Layer 5 of a small transformer language model trained on English Wikipedia (12 layers, counted from 0, width 128). Numbers have three digits each and are written without spaces.
In attention head 0, each number of a token's query is one row of weights dot the token's vector x. The head spreads its attention over the tokens so far by the softmax of query dot key.

Query weights of the head. A number n stands for (n - 500) times 0.00065.
q0: 535452567449525231355497375553577569458430427544539604512578546547565597506485393582544315438400418406716373575394577586523567423431520483408500328390428547480407736445402547374562381417436548475725497378445236398549336306503540556408719619555457366590533375318513414538218539548653464488481431532413485562497573529373494599442539534392525596410655572534437581453514530515740368439675
q1: 518534451695535608391390530534523557307491401323568413561453615385617427554537393533525463444747512494615633371406655576302549626547350249419522444485454547615565345483506527642553585582636446637541486574460550445486464698506556612452423328544525572714486420667717448525465579367416366482464407483472472603462407505651547532492623484392489459697494357439478657489349511446536545456547
q2: 650579466398479466432465559392506608445467408275532552542280633609729431480450546613583388572410595506491529411443281478675569517640346557595580422457408494525413489449462714541476573439528332393451538393553622523514571428590394440560309403596483327654421517538350593537491486418568357289466439471541466489738623403320551427458518436515418446585616561482511649523392673377548573303579
q3: 420577518584484548567585521314404537591503497527661558519550762557369452518377468326593681639437451509221401421572470556669419392418520373665539557369477753585594376541503344442560585437367477565449419654500641683459519484467560602650494465512602580383533559303583513601497249445365396679535550503576509542566548439582441465351570382423446513519443300447607459749526405570392473389506
q4: 588541530500766763594410413578376612494570500464327657675380434304399445534566471485323538463532481531414493595709457443632522558419387365426479595591488512560717500440578458602526404586632421408338580395475509599650444576562542445466752474415634518412419440267549659454557617454582407625490561390475573485436353544406413593640681565612369596413577266443647353525494285363590574628515
q5: 431476360331496427346573436459574438616392531273529297604482666378479589619688751716435331565512766298597726497277619487425574493500488567389525464283448599535405603571464538314376353525255364403705489333614392436584277478529236507529337546429647468538449355655477469739858558547732620541461516690398560325492473670599574553237408545627486586515439515574400584421607624387588587511627
q6: 602513591337770649426467373628521487724660165474537422726393500418329395540642258399493466387565609551523456553410510382635486404427666471543389414398532425675483513448537609426479397364450536442462331467408593646578249393467445556642423402464375507500584728476542314431658437731518634729369261695577660470476433653558568382474503564514399641448317479449471529579669503591539473377621
q7: 663437598547507439381399316459521514757224607417419436569624689587620660530678500766537237537310466445540459428286601466304607540458362585567454443599494454562612395368478316327566562651298345296606423433455566668444329326689458525300458472546718562474514441575557670570555463537654537258439563673561526417619500539430664525458503593590611604577564603697375474550596480640510456617444
q8: 424553637379285331263551441553488494416537548362467376333398675592690672452561465450476418273600500555473493475550476533530404310688473468518559413405523480427440582585681377533506474476523449568415378488372383503424662522488575551530557428494465477716488488573497500512565566608494678472407444553524656240500510448556556544523266703529304519284602513534580401557537467749631512622611
q9: 229582462597541563728635604463399619421468525825361801374393460512461356634464525307414648610409319604135435434726260500262573422512321481661411527675546585354480570566426483750676653496686538508475610583384585593477738467508668474461554641535370423448464519496546496675419421294180301750546796297464349543590500375379442352683428368618500288554512533476767485539560448412320765687485
q10: 361463551497401420600460545439301437358588566700583503534621520607617386336229770282640634343417413624448493454627615445345537484507449564582458480573430599263368626638277625543439459510613528689410464526490479352548664544431723562503476431288500558659398461453424606461503362411440623497731536249344406588582604321511429349554553513469500435500526687466676554487387613334420464656375
q11: 383585558468270550622735376613521433497435539566379727569604500477454288423473616529586541463477476578310720538444443625342503374381582471304395680369564572526463526572232521520441536520540504524412617641476584497526731645537402550434384384444380467525329585483377385454593423571357470803579548553486165579490443324518582549474520676340598410601396289332586435792465574398497664296441
q12: 800477467321603679535517483583648469565504377470517260352403623697310564397406536570473524633358556287524714465600421356575373551511473553510490497533609667473607342517688486510240527432478463232471493565650583443680286387565314452429453389732361560448517651399612555612546407469632393411321345592548530476625489411321563400384569248617516681443538449416395427602346161569470500367503
q13: 444360566235439447617525436485615387672398474378484470516603296571595629382633628476512497531608312541447405483542512364360603429419276843454650633730380609570591406476340441484464609547437430404386450528608509448394480449509448591540705382448692512438372512437834393429369516422673497283503455438481491402497632369408503519473500497666409561649584559583461421568438610569497378557442
q14: 479611602414588496466659556421389398425500579483436353528704441517530433345459585503403421466056607565426696516489382654478493453606601503443470517425376444464367573665441561469757562530395319615642537703589396318451794479666257484255284511573350483740446566521454500627615388310457336701612668607503384527619375484533602630526558519547548521401497415500510385581393257343365588408457
q15: 654420540635557521520337538515613497403627523692506465548425387410448503445438390468385492448579537500662406431428643513446338557592592495467413637488468280406461441530585636508437396467467597415460453663674413522489515409530308451549422431373330476482442635621451503427435395553479531526579564582622627737469599450551446652479656608386581491549594631517235591519479433678516530460495
q16: 642465342327564634407353515517317559691217497413648481424503491591427512503512535479588512643429453403393487503455412483574781597542347703506473692652600363655451290593399616454468568607375605393369619304553583506560383377485452636275426577662533581465537596556655480554427534488562414385477473552398644554468458547403554494450407377559630620410420329434465434418632639577494411375404
q17: 606490544461536441508487482431416476545392323300423433470574565437495482400511405487508661463217395691539503421362542702599459408536465492453510363522436580611319409567607461410585597656426548492533342423583505624361595617678428443576467422492556482583548394462442719482614460556534561423531392408452583526500651454517629715485607487424430443500450327516651485555530455481485473561469
q18: 520485543524516705660437485429367506624555456633668574376491361550612284503400463463262519610551484426399694465319475385490376305421395445352525503603667324549541435404368563669523666506561642624503475538580465327371456493592526426638556550460405679392675596632373622631480642576395545484551664384500363456736269436541562329463554461624620448559427337429530445566397490548773554469608
q19: 339344322716444641651347374456678486480469583387694453650378462379621356530541661573480672385242264435527366604652537610437660527638508576382457564529653553507524464470422411333518467517573576381582470435490506291408522731486500561618539617258556490555551414538611460413346527391533620422616945644647630343310260461515599592418600390424647268542534407590539477453384497449497449559434
q20: 435546506592667378566658588462551413413715448503655467510494503424628488540415526461436582500390418692571598514361506425551411534532829479525336432686479319461484645506459760512609515540550417735639439432528463352308602490509580497543571545213575334655497690494562457473471383484368559468579500445647555530519395601692500577503525521434401494561713490503541677558285706559461336644530
q21: 338561538524385493281477519439433319235446552619595545329554637591503474568357651494694493350628640600331486558391542558525392474435420408601590380393412411405415605532328342451547405454346616540616279543520409347617642433444442635600254490442522637679493388670280672336487507398273684605413334503589526468456718522618675517383483569691472500497500651657544579367609523391513582481458
q22: 384425445387431592476270412646555694513517581487347496370487456671608500404429503519665537619557395470655464370479679525496558404649817542342428695465503662500340721364442385493459539546464443230410629513304494763629560503607662519582392591259471633481483588294619461231476570557560560424436632388497657572373584430594390701674476351408465521497573371517449613474370443436526587384575
q23: 681548518335474547600630444618484353414481732338580523588352254506428378506490583512469452389555432300503399450526453423451422516520605413371646409373369583475471649500396413557540190421463401448616557595445361441278298520650312655494477553422356420599411460794403214437608589417514510477473685491574460556447587594656460487356600403503617362282535433396524411465524436567617484598550
q24: 679451463485698390482434571277507350375333321452420584564359609144561561459419682591548496335440532700510504532460638596390422352160519588290517311489493439537570649537523343476478564352326645511764352469641371527369463493566468653665543388534593544566628503644256530428443618500397660392500466538744480722439449477413554493517437441504500353684452620475427719503576580629661576309524
q25: 467480349576506427497547603485458578500474516222431441413615608463417540559516448527583538472819634506432548320429450431517586519604414670249619472753422518545403427567705615453503446475510617580467584425494532375346408661478584441506663569506782363559494251741539447525442220656583560558520565509459518589510352464469682617654588455533568471425481376494485551404435685679376541491412
q26: 474329618371270542486439367507485514597438545332486489500476595518535486671391654444514478475578624536429539510511521507465489230500334455425731745462583657430396528853586553396545445464316370379459617264289540549448473552339727672408657511420493563558374465547338796387485739518588713496542535411500661437533409466605333463611315664439493740183411353471578357472312594258625661431490
q27: 428465543656408507282480676500437627524500699450599540321467444439362473660434554493446587531629458701348485611266266446642227486486266583690507497446313580493497707553683583572433503517372558717486507364393475633576616472661543471561657271530625743565678493510292683678468582411689455461525583588411359446603511412377417539315296429511352606258439543591406530544633493552398575460347
q28: 497735512533728680421613359471442465434583543525359328626710494407410488406541477531509700618540612681522397433503410471545545450362483637391423575299615524701377668427641606428363300600564487400595484422401619567479513665387490382410523530518572738476497393669460594373419656541697598607660617506569442293575377398377576637648433470413473581503375516445530451460631396453615431512381
q29: 511232600391300553517463448503527400483340514647653528384603473572431680533642423419457419338576554632708435568358398478369630658382434629589520497713503422590410516367442409507386719536489180602677404510567475471600613510487604444365580538633574646557670588754406849536394533437312554224419361441436480487676546284453413535468439380701444476528447402469478448408623453577622510506442
q30: 740526446400394530610647298487500514472514596572504541522646482503552524392607412514562411458331336311556607350445479614258558365463453462580709458507355384616331603503558371521544469242500466716427343584283568418792530695395504596503533672548541397480366592546386523624709605437328504416549373455525483552235319473492585540358550513217503424482476279080663371556513472447646356608671
q31: 654553448563597479352480506481548553577605433419413314442387436562320402493554367468457422394534432584635406515206550515362490655562441513335699480294545555529477607241653332477503381636443326459431629444598478419587718394274652497513642458679484587601487555669381489438753507457567453445447540382383490683283479573460626358474322595627654394507599730429487581243370483547603576314338
q32: 764447455582420663348205363575819497326442397382530560438523374474639487350463437627530585483315476486430844422364676500628466265294533402384575430595529487552621402255515518510667403350364482500542477450452488438510656441443528500702668472569455402636460507343623417582462460527746419549543607656487664681386638465405467587432493557596727604615437595490446584563478480375675503610441
q33: 473527525307460453703497531479190468669477551431513375356438701538431472373225470624428545551562435322443427426364519580350471450493690605544631415410564469636462568469591436484322552506462555637623532465652473590515540615347457401519583513344647367617462497526379561450618557602320603457636409383750818531401406521538587623417590545355641332427430303533603485702609596429435576389484
q34: 394597631603554368713597513445528743476680474588483416532607556435347422280556533396459658500575616465586613461550442522352504620572680675545493727285716635493444436480353398615435480524363596553215706393546587406647511539559608432411215370378597332585348574511406774452464414521640378507732386449472456510554321559398419511553507743595533379702472558550414490312306618357624365376355
q35: 465603532535510755436463324478359359651514560484624557524681534328582546427398370301497364344646687486487723425323596460438332556580574425301523457458539461584487399458569549477292322537543418521710477567564391536649302552607573604573441486477455692465510405371328561622668400467625517413511448573402716352517662695729370625545361662422582562455540345449487565477646547284678390248578
q36: 458493349531816715460504670520493474475763626447380508466398522479629489359426595557547456504292360279374670574330460544516366356640412408705369482546650479644398550482504458493973416565516186403492590623426554486623515694751462483543345341627514557548511482371561535618541446558384573553512592321672354486703531528267391700339592227419503575394330580585541482586759445405461369539624
q37: 579634415393652252352406471606463582422410304414406342433453533471401603503460589446378444487593381345577454800371532394479593461585342355539688442497456573557454602820525630640311616481343396503517455487553322414409459664526220509696643374598628535313409535312507406481654448614483562277514489522543532372490606581472494432535332522669528628385464510320494541429556638418594546528583
q38: 579339635455571497395422336678407546565600311592425569400469520426462391632378589563596655316608364533300479464446468611557617436469640380545471500323590440579725627421724524432497547581691583507598403529477506683714407289152561534461571666649528339531454547490578643449517328711548516719462611497464513468352579395560579237553493373669549497426490476550562651593426333431459471534579
q39: 458679353521390286460517300651402633497706517455586402415647177546454594608527909719409614644413567463369449377631595466460497513531409641641616572458430609349649635374673427523565573493366539405569569523513604645455563486381603621438455400697535526509421584386615465529500460616447194452482576533430371458380587513622423579459550547444584357593698392453613593408506483287452606471410
q40: 557605411619525359490531593513332599694430403540555234504424583557440322649393217400564497395488444493466593605599683620526668409575244586625543517496533338741486643473601514497539421449547493297461652544393544709391540563773468535524550557723651327484452364309887482554588561599515610376558316473469477584532464624456510369500410555337336475582599450678374672365656634524470483342507
q41: 343693439451459574651613296645609327603483616494384493595635260362435539477426545636628416484332476372477420670441480472416520523216372506365364398507490668532606325361569681487589404414571443514393503599359408574458461520377541628520767559565500384444583565621521404591442397513574500614415423385256357533586321551435661307542688544803556503369308406727506484605333513580478414449542
q42: 504330311344659478221465483484468539455814378544605629120426237593555349417493489316393528667376600525524576529496615400370640628617338541753507382327497565510563609340439584461554510410489567514544517629408360350453537284486456654662431452493507469490580636521562564455353444521578532304348546372669432232363548490363493511473376703548444558300479427546713663490507627588294416574609
q43: 319497525597610605633306496497305599496810654396251326684617645453529388471681496436536715373613351633409600435458649527612493547359625592496407457788468560628423504546676665599545468391445297586424471288633436411479589523690591325457637573411581322535690564400592383392665442376655364599535532453496539471523492448226365489479674476155521410671242212365517620377636353478645558602429
q44: 428465510569678547580623353449465324449546500537575641454294559558473422728716665430493424548339573225381661395475531312350518405317394433469584449403516483500682473420376446452433536462383577271425473712361455413483558553394578719612400482554718530536617493545511467568518592301230548632456798639517621520578471549433537525424358288718542221421367392588484407500709213441470524553614
q45: 577401461296579504497550694642432553414554504510610693452449321605117369517439434568346547530588527439556674611490490374333551658431232671526506256416446584613533429629594524623562465421351326374538408480618608565545444609444376572612573465665337468506547426544625347356544606673751620493369653592704383487414458421547581279647376566658391459493520577436465494585475580349622354481642
q46: 555546576721541572381686345588280474406453417337588558557330676558484587426536548630513668432631560622574468518527455479411490590446590437542561503521572481610542487376262288458537657474497514624476555432493485392506448594526497454445259258516303519478572544404668549564537458402500507581618289635353490519598600596376756723374582646400178843409497329513497484529546310575475419465408
q47: 482550624646510668347372657563497578554600397546631539735621394636553407601363341474503541339427545357490408795630517694482652500282478408417487620323513526529520523425430528351291441547504414448426697419599453395484564438537451320463532525687646382252244592551514320563538601527482426381457296726585503285361287606456543553562537644421548295500634617431596621557436425517480449464704
q48: 441500518599558358453553473668452450410440507607475388494609703497436442311494490451448402627439589367531466358471639552565542725510379318698192500696548603352428546542554467687397581438510413564614410568465407567793576526344497670503308207488515491403497445684421670445490497516331541461556579574290552616568503628530548571383453589573435526506435382592343530408512478456286503530512
q49: 621491713421532450510422480424545480591604296553578350229477614473433567379497465490420404547442596644550293377314325588667455647638384372537695453646558352572330606605400418490496444604507507566267362544654421470464657604690496481403461362658520474564534460579241467423399696690518622493252559433844709710563425610607536577451387375403481413451422507635416418627465497728435409448586
q50: 500444540407324690392469592509658627374632443543629420439735567366686556390376371494407567466399346388431503433480772588583432553562260463637617422530557469396828423583562354620546518509500581645306372698538550313607567575339520533531658507482448466467453319478560578652555519453399468520463697562671491376412450467479546598433373437764607490408374626510569457497428465490597519491331
q51: 574620521545579653355598566614462494555447620425537319472625453551419651418469635512494472558282403385524627568468518679456387582353442378518527372339518420447577661363580465475538577421687752516618479341435466354387286459549510563427302388479615563610466467587661477416547396540269558443458702455663659494478468532367649611597593529451324481510537381519622622503416611525316231595545
q52: 500481526661623332360401442442551619543571472613507462426497517480474396644537382545422377474455480493575604607431716524478382291758402497634639575528427522538543349356684382652520608326595289375383464431366573606554517402510500416565614338683532497428540201567465659558304530484693440336626601393371548562541597318414375397503387519535584585695644424642754372676688517384605460557326
q53: 603632560507463566493651497491604372267644479423493403658586604607435616373590435401468394549455363669523539601459497445809513536503496605331558637727365427452687346743521645391419522363532479392558529340257506404500503645589401558562517421471295302447533401380435518587618598444615572463573428296576359500456462306454513674339745260458398574476582397409603370348534553540570471472634
q54: 520456585553584407532437564497494462553285543359387533516509443636349512609602543814481519587648730481354288596604562363359542516405569497342546497404672409485786433610466368572425524435510607371490379610411558518485586323334676653484467549417539610565431552557306641500523519531663554601633586438497595515361811527428448640440437589453686312585525599378390500336443506484639494579573
q55: 759367570410235329526487540518782402522494677485573633597424420531575407334430391543556660434504609474597659618493469450541471516533479561678621597473700654454475466565528676544313430453659561409559497705603462371338577448411385527484586483549412515631576457660483436684678421440497589536560424453379395537742487675314426421332334593664551640562446543558551331481398360535512405399438
q56: 595469409308678475639416425381500439520510702490527688534598418321474384380510539490616350774346428616607401563409313609518510517525504601623516463825423555533271428529250271476705399253389568569353557443582413529448500389540730651537511546467620543624618271312352885470528490406668449395543681653473487530458716545420529594487514589650383524444527581545455454477513432581519513516434
q57: 421772608275497549672572570363450618487447338510471728483579380406448494419341579487600520532474523735591372433599422512604711439480634379435340591469538624576464618427357500510530611568556287517319357578294688522418459423722680666555483326487314522364510484493349437741463572585570454547305554574474506561409524697511475592415249509618398540554546421447472259442584503474405490412631
q58: 526514547442766668537427485483331479497372555545698613691479469449215368415515670447452571542647425540391460449525288520707597428449412488582595530465720239518433473577607542457487577436617448309398642500401528539252487594680497457594535666595509542529323503652346350506425311479471567519422346389408497515648510480546491586635543410568586409494530353294477574494633479512538576465500
q59: 457476560578603469411643536466443526460429415525471496594411459235551576548541647697351489398555215686453536469511759459701406460596467554456450401612415568614426313375592581415637568518256736319611398416280541321358508394533492500296715915468507554194655443530403705384534603504461467435484601471293684540633756525516307691677433392520552496385691488436448500267713530307457581589389
q60: 273575436637318465265371636658527650487405542529610496578510432569454598691510347490457645714527618540635572420441526512438469490597595458444617411490510519304407552426511626393503513550543642466431651460426537526596619452470714491507368392367580490487467290557476340471752305683539293579454179621580328444466367465348390303359366585549538459700358305347434352576639443597455676372406
q61: 571453370472681297639456399409318446349654298474621525324643223629457421383360482673583582350500418537563592322249610544493248400542385356663355487740374487555749375435595461594503364376428618490430397527698581457409557465382531595583461605271516752494446608493518410497476440540679544200386459437429467467472589683540546444562585494475551524622493542600577598606503561422399339503487
q62: 580495410417533586373424582462285482448435534546345460455446556460589316509547598653609488514426497355451293454297616657315629480564651540592540616485399497511611420378554644605494497616322497527421503480456443596444414590468379478290482460403419401393494449592512378517608436628463400385488580549526420408521482650408520736413485517509486662297340500524525517471614521350438485520867
q63: 581586483440318455532634462454572479310633366555338530514262439448469639514382485640309471507617443450263435471398528294562226841427539360556524472530345541476444545610281415578504527559515462392680591398504516432439533514500613807497629640545476706487461486425711783528337598377391436401489345368592276455434407382462445705558774701660596373302518367313467432413500518621384637551493

Each question shows a short text with each token's key, already scaled and adjusted for position as the last token sees it. A number n stands for (n - 500) times 0.0017.

Then comes the last token's vector x. A number n stands for (n - 500) times 0.012.

0 "ended": 458474484564533484536508466583385458531457423602462334549580114524245231533641380555424767519508409461414518535628551510558663549397629583565493537514549531499557294551572470603487326723395481
1 " for": 468492440510569481498548456538392482556466425614461354527607097519239277537680434622417757539483430514351521507627583485529588591310654599590501518510565551513579322610600407589476363737438498
2 " one": 453486475477524493490623436571402504555512495584480371489613148632381228604683480616448780470542478524468525558660518520461615507355619585543363487484514568526634403503513479494562381710386457
3 " year": 588474416488522475487537391527387394578562481730612255415571206580417326591593430567512785486550491492432544540481608455493542498423543485522431395496456448471557463391615601557669324616463324
4 " for": 562558534426539569441559401471411476654474455647500170434644087662376226528609441587532655556516444513464516555457671462532565576425505566518411470457526436597574372536570508571496456759430327
x: 596371460420270450556594405509451561538440484562543471501422404602429737524374422447593329424623588489431553558538559567349511732374239483600593604618666449396555417717575538287409475296721531466340539503683374452542250382373361562495510485527601702188607627440662497548525603376631569434543782695321490702471529558338368373601486407611489604444529549441478478587553247554352599416616
Which token does the last token look at most, and with what share of its attention? 1 " for", with about 70%

0 " Division": 424433418554567565575469454484432353465358540603543350438564317495246300560618239587561687471599455475470515610547545460539517612418512608566448525579517552491586410451585463690545381748400482
1 " (E": 501354419477518528502594455398456338595490513618626280428563194578403393426517341605624579553655567496501539549486565569616574617458474549516506447465418511516644380492505496617444433723405449
2 "gypt": 511450419421584488530610528423394363595506490544537461422707317549285337646650227628500532501476517614542452483482636444547571573555493565609475427494344620430715500369552581643426336617455367
3 ")": 508536517468513547507505472521468513565470452547527386484586154496276304557646401599436713531516482505361517535636608521575585620304627597635511524472531578504616349568543436595455358717469536
4 " and": 517495521490543509502533454535413501550476436571504412531603127489265288560671453615421775530465462504340528500638584494516566617294673575628526519535539573471590335611629420607483310769469553
x: 630229458545201459576537357615365574547345504502479565518365636653586709511310638527467347345655584446419550470514449527392496683490301586480513661581596467432619535652525710209352518372646646365400602435547451499617341561291358664460508375491445531251550527595751641605456499445458669560513725572433504616512487455330289441685623401590476494566500408427413506450483396603413553314644
Which token does the last token look at most, and with what share of its attention? 4 " and", with about 70%

0 " City": 460481468516531412531516516522501381441444486606507388407613212435340307660647377568529728452609431544466525557600626505493547575432582565524503458558536562497570421501538480622480415734417459
1 " when": 471528517504528541462541452549433506641477435565559303501597104561293297566666417651464718502517472547385561539599545473509578603310651575519564486530567559523610398542660484587505380739471475
2 " his": 504495466471539498505568416491436500584494482614493374530590098545258283581673434574423733495488469521324561523622574472540595581356643573577508525512516592504605354576595463606486329760435529
3 " mother": 456463503488568586454596468515301456677464348557528280484669060675363321626654487616499607448550539589567642641581573524533622562524615518485385478444486464550488463510540572494446444617442361
4 " was": 565520513494517565477535395509422472596473410657567360482549138631357304533662477690477736453486517501374593572597556452537551599394577503491507487540537461585614348541601483576473369749466416
x: 525198355572401534581494516581432490491413586500559560501398586695527675478346535481557283433627506465483498621554441636403530644495111586508539587528622501437587539522599602317344558370658575298406538502581479435610329478319391720472575431576516509214544649512646572575506515391451570671451764628415489679390494369207302416735485441733520434461564524417359523426563425546464510311701
To which token does the last token give the most attention? 1 " when"

0 " Force": 450471500586563500588442471526409443488399470642471372485556238466216235569652327597507744549571477516424508579585530501621536576362581584572509476544498513505582348520509427648490383699436477
1 " and": 480509479485544467511525473537422502551466431581492409541603123491253280569681434613420784541463472509333529501631578487516558609296682588633533519537547583477583334614626414605480326772480544
2 " what": 447557543509584538454671444564275538747511441549580301547598100696259343553720347552439636559433506634507528559612532481492471595470685546606479449572550523526639368522540438641520363652513449
3 " would": 534504493465597567483647455469386485566539406633538331581618242596297333501698427456420687490495436524410549473566610459454522510462603559548565458557545453537607389502574460679466284703448454
4 " become": 533488544491593547427555457542370380644494419621536347542504163702347309505728474655433731456538509518488583467625579430503493593415538545544381493564560455607608380616606469497478357718452407
x: 647261458659380599573601377610426559396509467464529575473449561706615744507433596385441259368634475418503553642517350634426575731484159585558637576563545502492592537510685567221364637289633586396431535418640607320577334403348324602496496477580526609364542537452605398679527503378481484531382740564442547589422396483281339352722470358777493483481514423562407423471536388540460499353640
Which two tokens does the last token look at most, in order? 1 " and", 2 " what"

0 " battle": 515603468537576461543550473593327500554363466653535311477603230563254294559655344615526682460587483568460587616551593509506524585474554535560438549519493525542564384532475476629522363655473437
1 " are": 454516479488567523507523466579387568580434394613589395517565142535282272512742410669452730482539497513387582510583601490519574595363566532571542475521556557537598310583550391586520401777514498
2 " not": 467515487487534550576608405577403527713377367650592362552574175690266208443727412562514598510530496500421596443543644525507603526523578560458451496466566586543677262495493394543551346738493388
3 " read": 479580407446601515519622464579276435721454404630602316482571103626322330458687307572481621462538360504539586592559638551497599567567482492439445502558466517479559371519573550774572475568525447
4 "ily": 514500498407563544487564462593375473727388404635552326480538142614370215420705498627497622481564394467426596493533598459518602511574536487418420595571561511569639281520563380489499337710495407
x: 551251465723364514562449509706455502547448558429552626562533537700524743563465626544317366338644444488430494606422381552432439819482163511651548586461386532460603482432572621284373545376550640282543444510526313464513299523460360616434574567656458595428476581383676547577526530495537534585419709742204452675305407437321375414569428523809522604486571493293436435439631441559456493258596
Which token does the last token look at most, and with what share of its attention? 1 " are", with about 50%

0 " can": 357478420580604492646610419554303565633373359723517375602578176626252231487702422552472669400532361548511589513558608580568621588409485557551503484534564520658622325441566498684438339696436395
1 " v": 385478451495597505658654383522226453628282390724498336526576171669215298390665363651512691388580392589543614468556617651512587620541465645533321591497542461599647366589467521598397445659371450
2 "ary": 518402411470554536556585460565286450684365446577489348536582233644323327550658293499469650512620501575623558513602586517486567553588422478543323544485504566595600311462646470524554385713436392
3 " dram": 551473412473586579493560350589294502687382368610570363594568276553250331488694325569511615491534410578513602599592581443528509633552529450543422524549552502584549432428593477588523323643443415
4 "at": 540497535398548574465563481531347482660399401563706343556549246574307313486609294642473678445594422568544541584594629417562603644583445452577416601574492586603666289479547484613504334682421427
x: 599342432393234461492413448717468431477267520611570672538271723509481655628474540607505486446623533410494491601404523651328360737486065475609576521558518399456652438498621502334342643500646500373399519527519525520544348459408363530444556680584324546379482591587550514508565539487424640488476687796371365536425387523368448417550762541793482695407531399495525630408498483506291458394594
To which token does the last token give the most attention? 1 " v"

0 " Corps": 462499506514546547602470513529477407422414498607530428483550289482218245593661336597490737491553454476437530587597583530585571590396551628564517477517457564457585389471509412711518350735406423
1 " of": 473463462487575518545552441476408444560446419618499399515579136534241283545636393590487736565467459522370527539616581501530595588300661574632531502532541587495618351582576427605465366745461506
2 " Engine": 592455502533549489622639516543355377476366492533427381477604277572308334624658465648430685433571408543521575607696493644533551535435550571518431441576487485521616426468557495656484464633332523
3 "ers,": 499497528477537552521537463513445505518468436581508393511589169487251275571660419610412761537499468494359541517631617518520557594287667624637532519502543578486555353595560411592485355767479522
4 " being": 562491506506529546495543417514417497559476401582582373542549153574345249539707419662459756459492505484388540477615543472470521642311592501546432493557559494571587353596598427556485358776449463
x: 630194463605344509599496452609425580441449490416541516484295617608575737495357651412477298357694511529454461481593401569385550664535195600513522618568656481400623541538576665302388581352669558301464598484574502368603348536290403712474459460541475535221543446486753603643535487445498621528427705709410458684517542382312317366684542394694578442538483470401432522469524440553319514318598
To which token does the last token give the most attention? 3 "ers,"

0 "ual": 498423502520529500546495473441431489546485387596471429541636162571250260573653353529402722556514500504412546557643558456610618544382645597628472548510531527500590290560522449580498358728434453
1 " of": 491504455496559479503534464527412488559475411607485387521587103518253287550680403601417764550487455521365522510618586482522589587309676579620519526522545585486574330610593413585482350739467526
2 " D": 478503532505513467539571492533412463511471478539513428432583191535398374510708417573535795570537444493497640593567582492574527474567551574555403477507541506419676313605480439576501435647426518
3 "ut": 521493524532460486492486625476550422529482367640571305314669290544431363621652311606406565601533485549553506635594568431488476465622452421522500422424502549394652332381623511628506368662454302
4 "ies": 542518495382374561477574404482576428497439471584573334386486369594282179523646412510464641590579434467566507575485475408609605319572447493496516507507339505410580365487487389474567443685420430
x: 672192525558278657701529701391508466732671463468403731636439619681499442402527388499439429595506358353534572472555584513550591620401101515669499511367420453449738497550430553439230503636517639376520494689461329494453415476409321431451490577448395656314477620474615515639476713536427712433529517666239675595400515496440561416485459354715525515424406623328402577554565354507483639226559
To which token does the last token give the most attention? 1 " of"

0 " assigned": 445487528607534447491528499591293428534442417640470340557555133503228308526716392547452718532494492477413543549608533524527602522411611574588412508512539511540581374537607485629517335690421540
1 " to": 487482448516582465502571456558375497560469407631491372549567096521256267552686419583433777536478428539397532513608596482488610589322672597608486517516542544512587375587589434599472331737462560
2 " British": 506507380493577429564620340568274424615469472684477378481465196605306306576656401645574742477534429547533552565551556512501586497504592557510427458551454494536622413517541550611498400660420543
3 " Tro": 479443529489433574615670472421414395549391392650463434390554292607319343529614358689588690494418426576564630586541461445590432563537490460642476388410451470509666393495547464615484406606457356
4 "ops": 494507559453388656480570489477478404605398469598591346375621275649363294689660433657539561461570489574597558590494464463548500472479538561583464486479399572520644450361471471569540507663507313
x: 740532613498322590708281508426525475410315455504498546540270566621505327435438494611462584626577462595511430426538610615359516475301074440606588488481504339482655469445524609398242347492663521438434501505469370500505330493494357690432431404721487700273482611429591373609568559560543778408560516793406522646550591292376381568618500497722564491416662675500382448548592506492329531472769
Which two tokens does the last token look at most, in order? 1 " to", 0 " assigned"

0 "ang": 460458468602516455478458462603446477499424440590486352500532166432227296537734346590511762489573405520432503590622594468586639519471581580523500479599509534544631297568580499616444327721401473
1 "aro": 515480400511521472446414438625504488507452451567488419435523228418301282513669399612464795490577394515429539621591576457603622534473572586485513516521496541542598301571577438581504320729414427
2 "os": 507501469509552535497368470573532533514447410610536400451576225489340264554635364597458659521547437571437566596561647515588664571511591559497480489501507540531645292495499441618495341714465422
3 " against": 524489449464565532497540450518421457525451395654521400498603099501222280562666368626471750515487465536358540567598574508531626598351643598570520523495534558537606374548559454619501360728473503
4 " the": 503497501486527501529522462526447530529494426585533423516614125515276281585693428578421752516501485517333559515650559457511565592298654601637540502488527585444601343576569420591497370763485567
x: 631221475533196519622507429547387548494341497505603521507353640655565693531324647518462360349618588433456570507503460544396480677487318593471547665582588459439606494602541715175426504417617658395369614453532468483594329540307345639480498385517405558216585522574730630629475477442458628544542733576417507609504496476284268448681664354596450474603494424398393502473507374593448529316666
To which token does the last token give the most attention? 4 " the"

0 " Mat": 369538478517480496447473569503501422468428491608546433398535232424336386472643251594473662530513516514440568601508553493560622582505519525591432505502498620570692387465570486680473283736364403
1 "ru": 396457502491436563508483501455530435483454517630534455505571242625229296495638267591530681572474430592464552570555495464661569628458414548603424537430370605611705320535496449701494299742375332
2 "h": 584430409488553501478442520544438374528546522598484420476588224518356411549596341563581728503538452508461549553649501442586633568417539560586460458545469588503761348559519483619405390641360416
3 " in": 519480484448584535481547438519407468566461418571491379512595108513261312539696406626445749544471454542366500525588614501506568619305666604599496503506535541500596353598607432602465369748461532
4 " the": 494493505474531502525519457523453528542490435569522423518605131511270290564700428588415748515510481514331537502646579451515558601294659598644537511495522585445596341597579407587496357757478576
x: 628208485544194493610532417563390553505344478499588540513358641662563717528331652537464373359630584427457577500489453528411487683489318599468547648569594463443592491624536686171430503412622668377367603426530465496601328536301354654478499392516408552232577526577718640627462484445448636543536726568397520608519494471287275426678670360606449471608501401403375496466521363590451546336650
To which token does the last token give the most attention? 4 " the"

0 " route": 435501473559595452496537496606335493582427442634531351523605225564257281524667315606517706382608441563476566612566578482508523610443540591551438462568517527568571415539515430621498433638401433
1 " for": 464497441511565467493558445558381497576448425608471360518598094530244282540689413620436761513488445532353522537610603468492574590303656604588480502506549561525589358620586427588495389722446522
2 " an": 525474431488546487534569392508359514579476452578506388546635116548289243583684369592439756489531448520419534551596541480491592626308640574627452498502540521527623373596490491533520421705436521
3 " inter": 422609580516422576601689376393226477715456453627483357555556197762295313607648419517465718609474472554582556578617500430438447550388602631601357525490466436484637494434495574581559397540492517
4 "-": 449584652536510578502635464434332578817521517546598385468472341667374389554542345557473661574598495541612435686645661415509387570600584612645473569518454492561651455479370583505431427574501440
x: 688346396711357377598407448327427591395404296525481631503363578533618631566299603523394563370486564409721386435427558517569566542381262408537542495563638383462386440657483281286408432478687560425380402662484470482413355619315514576331573515652479556432546782537539314453588419614543562668402622793510448463464612405290502582774620434785458559353586543430396549496649320575579412625744
Which two tokens does the last token look at most, in order? 1 " for", 2 " an"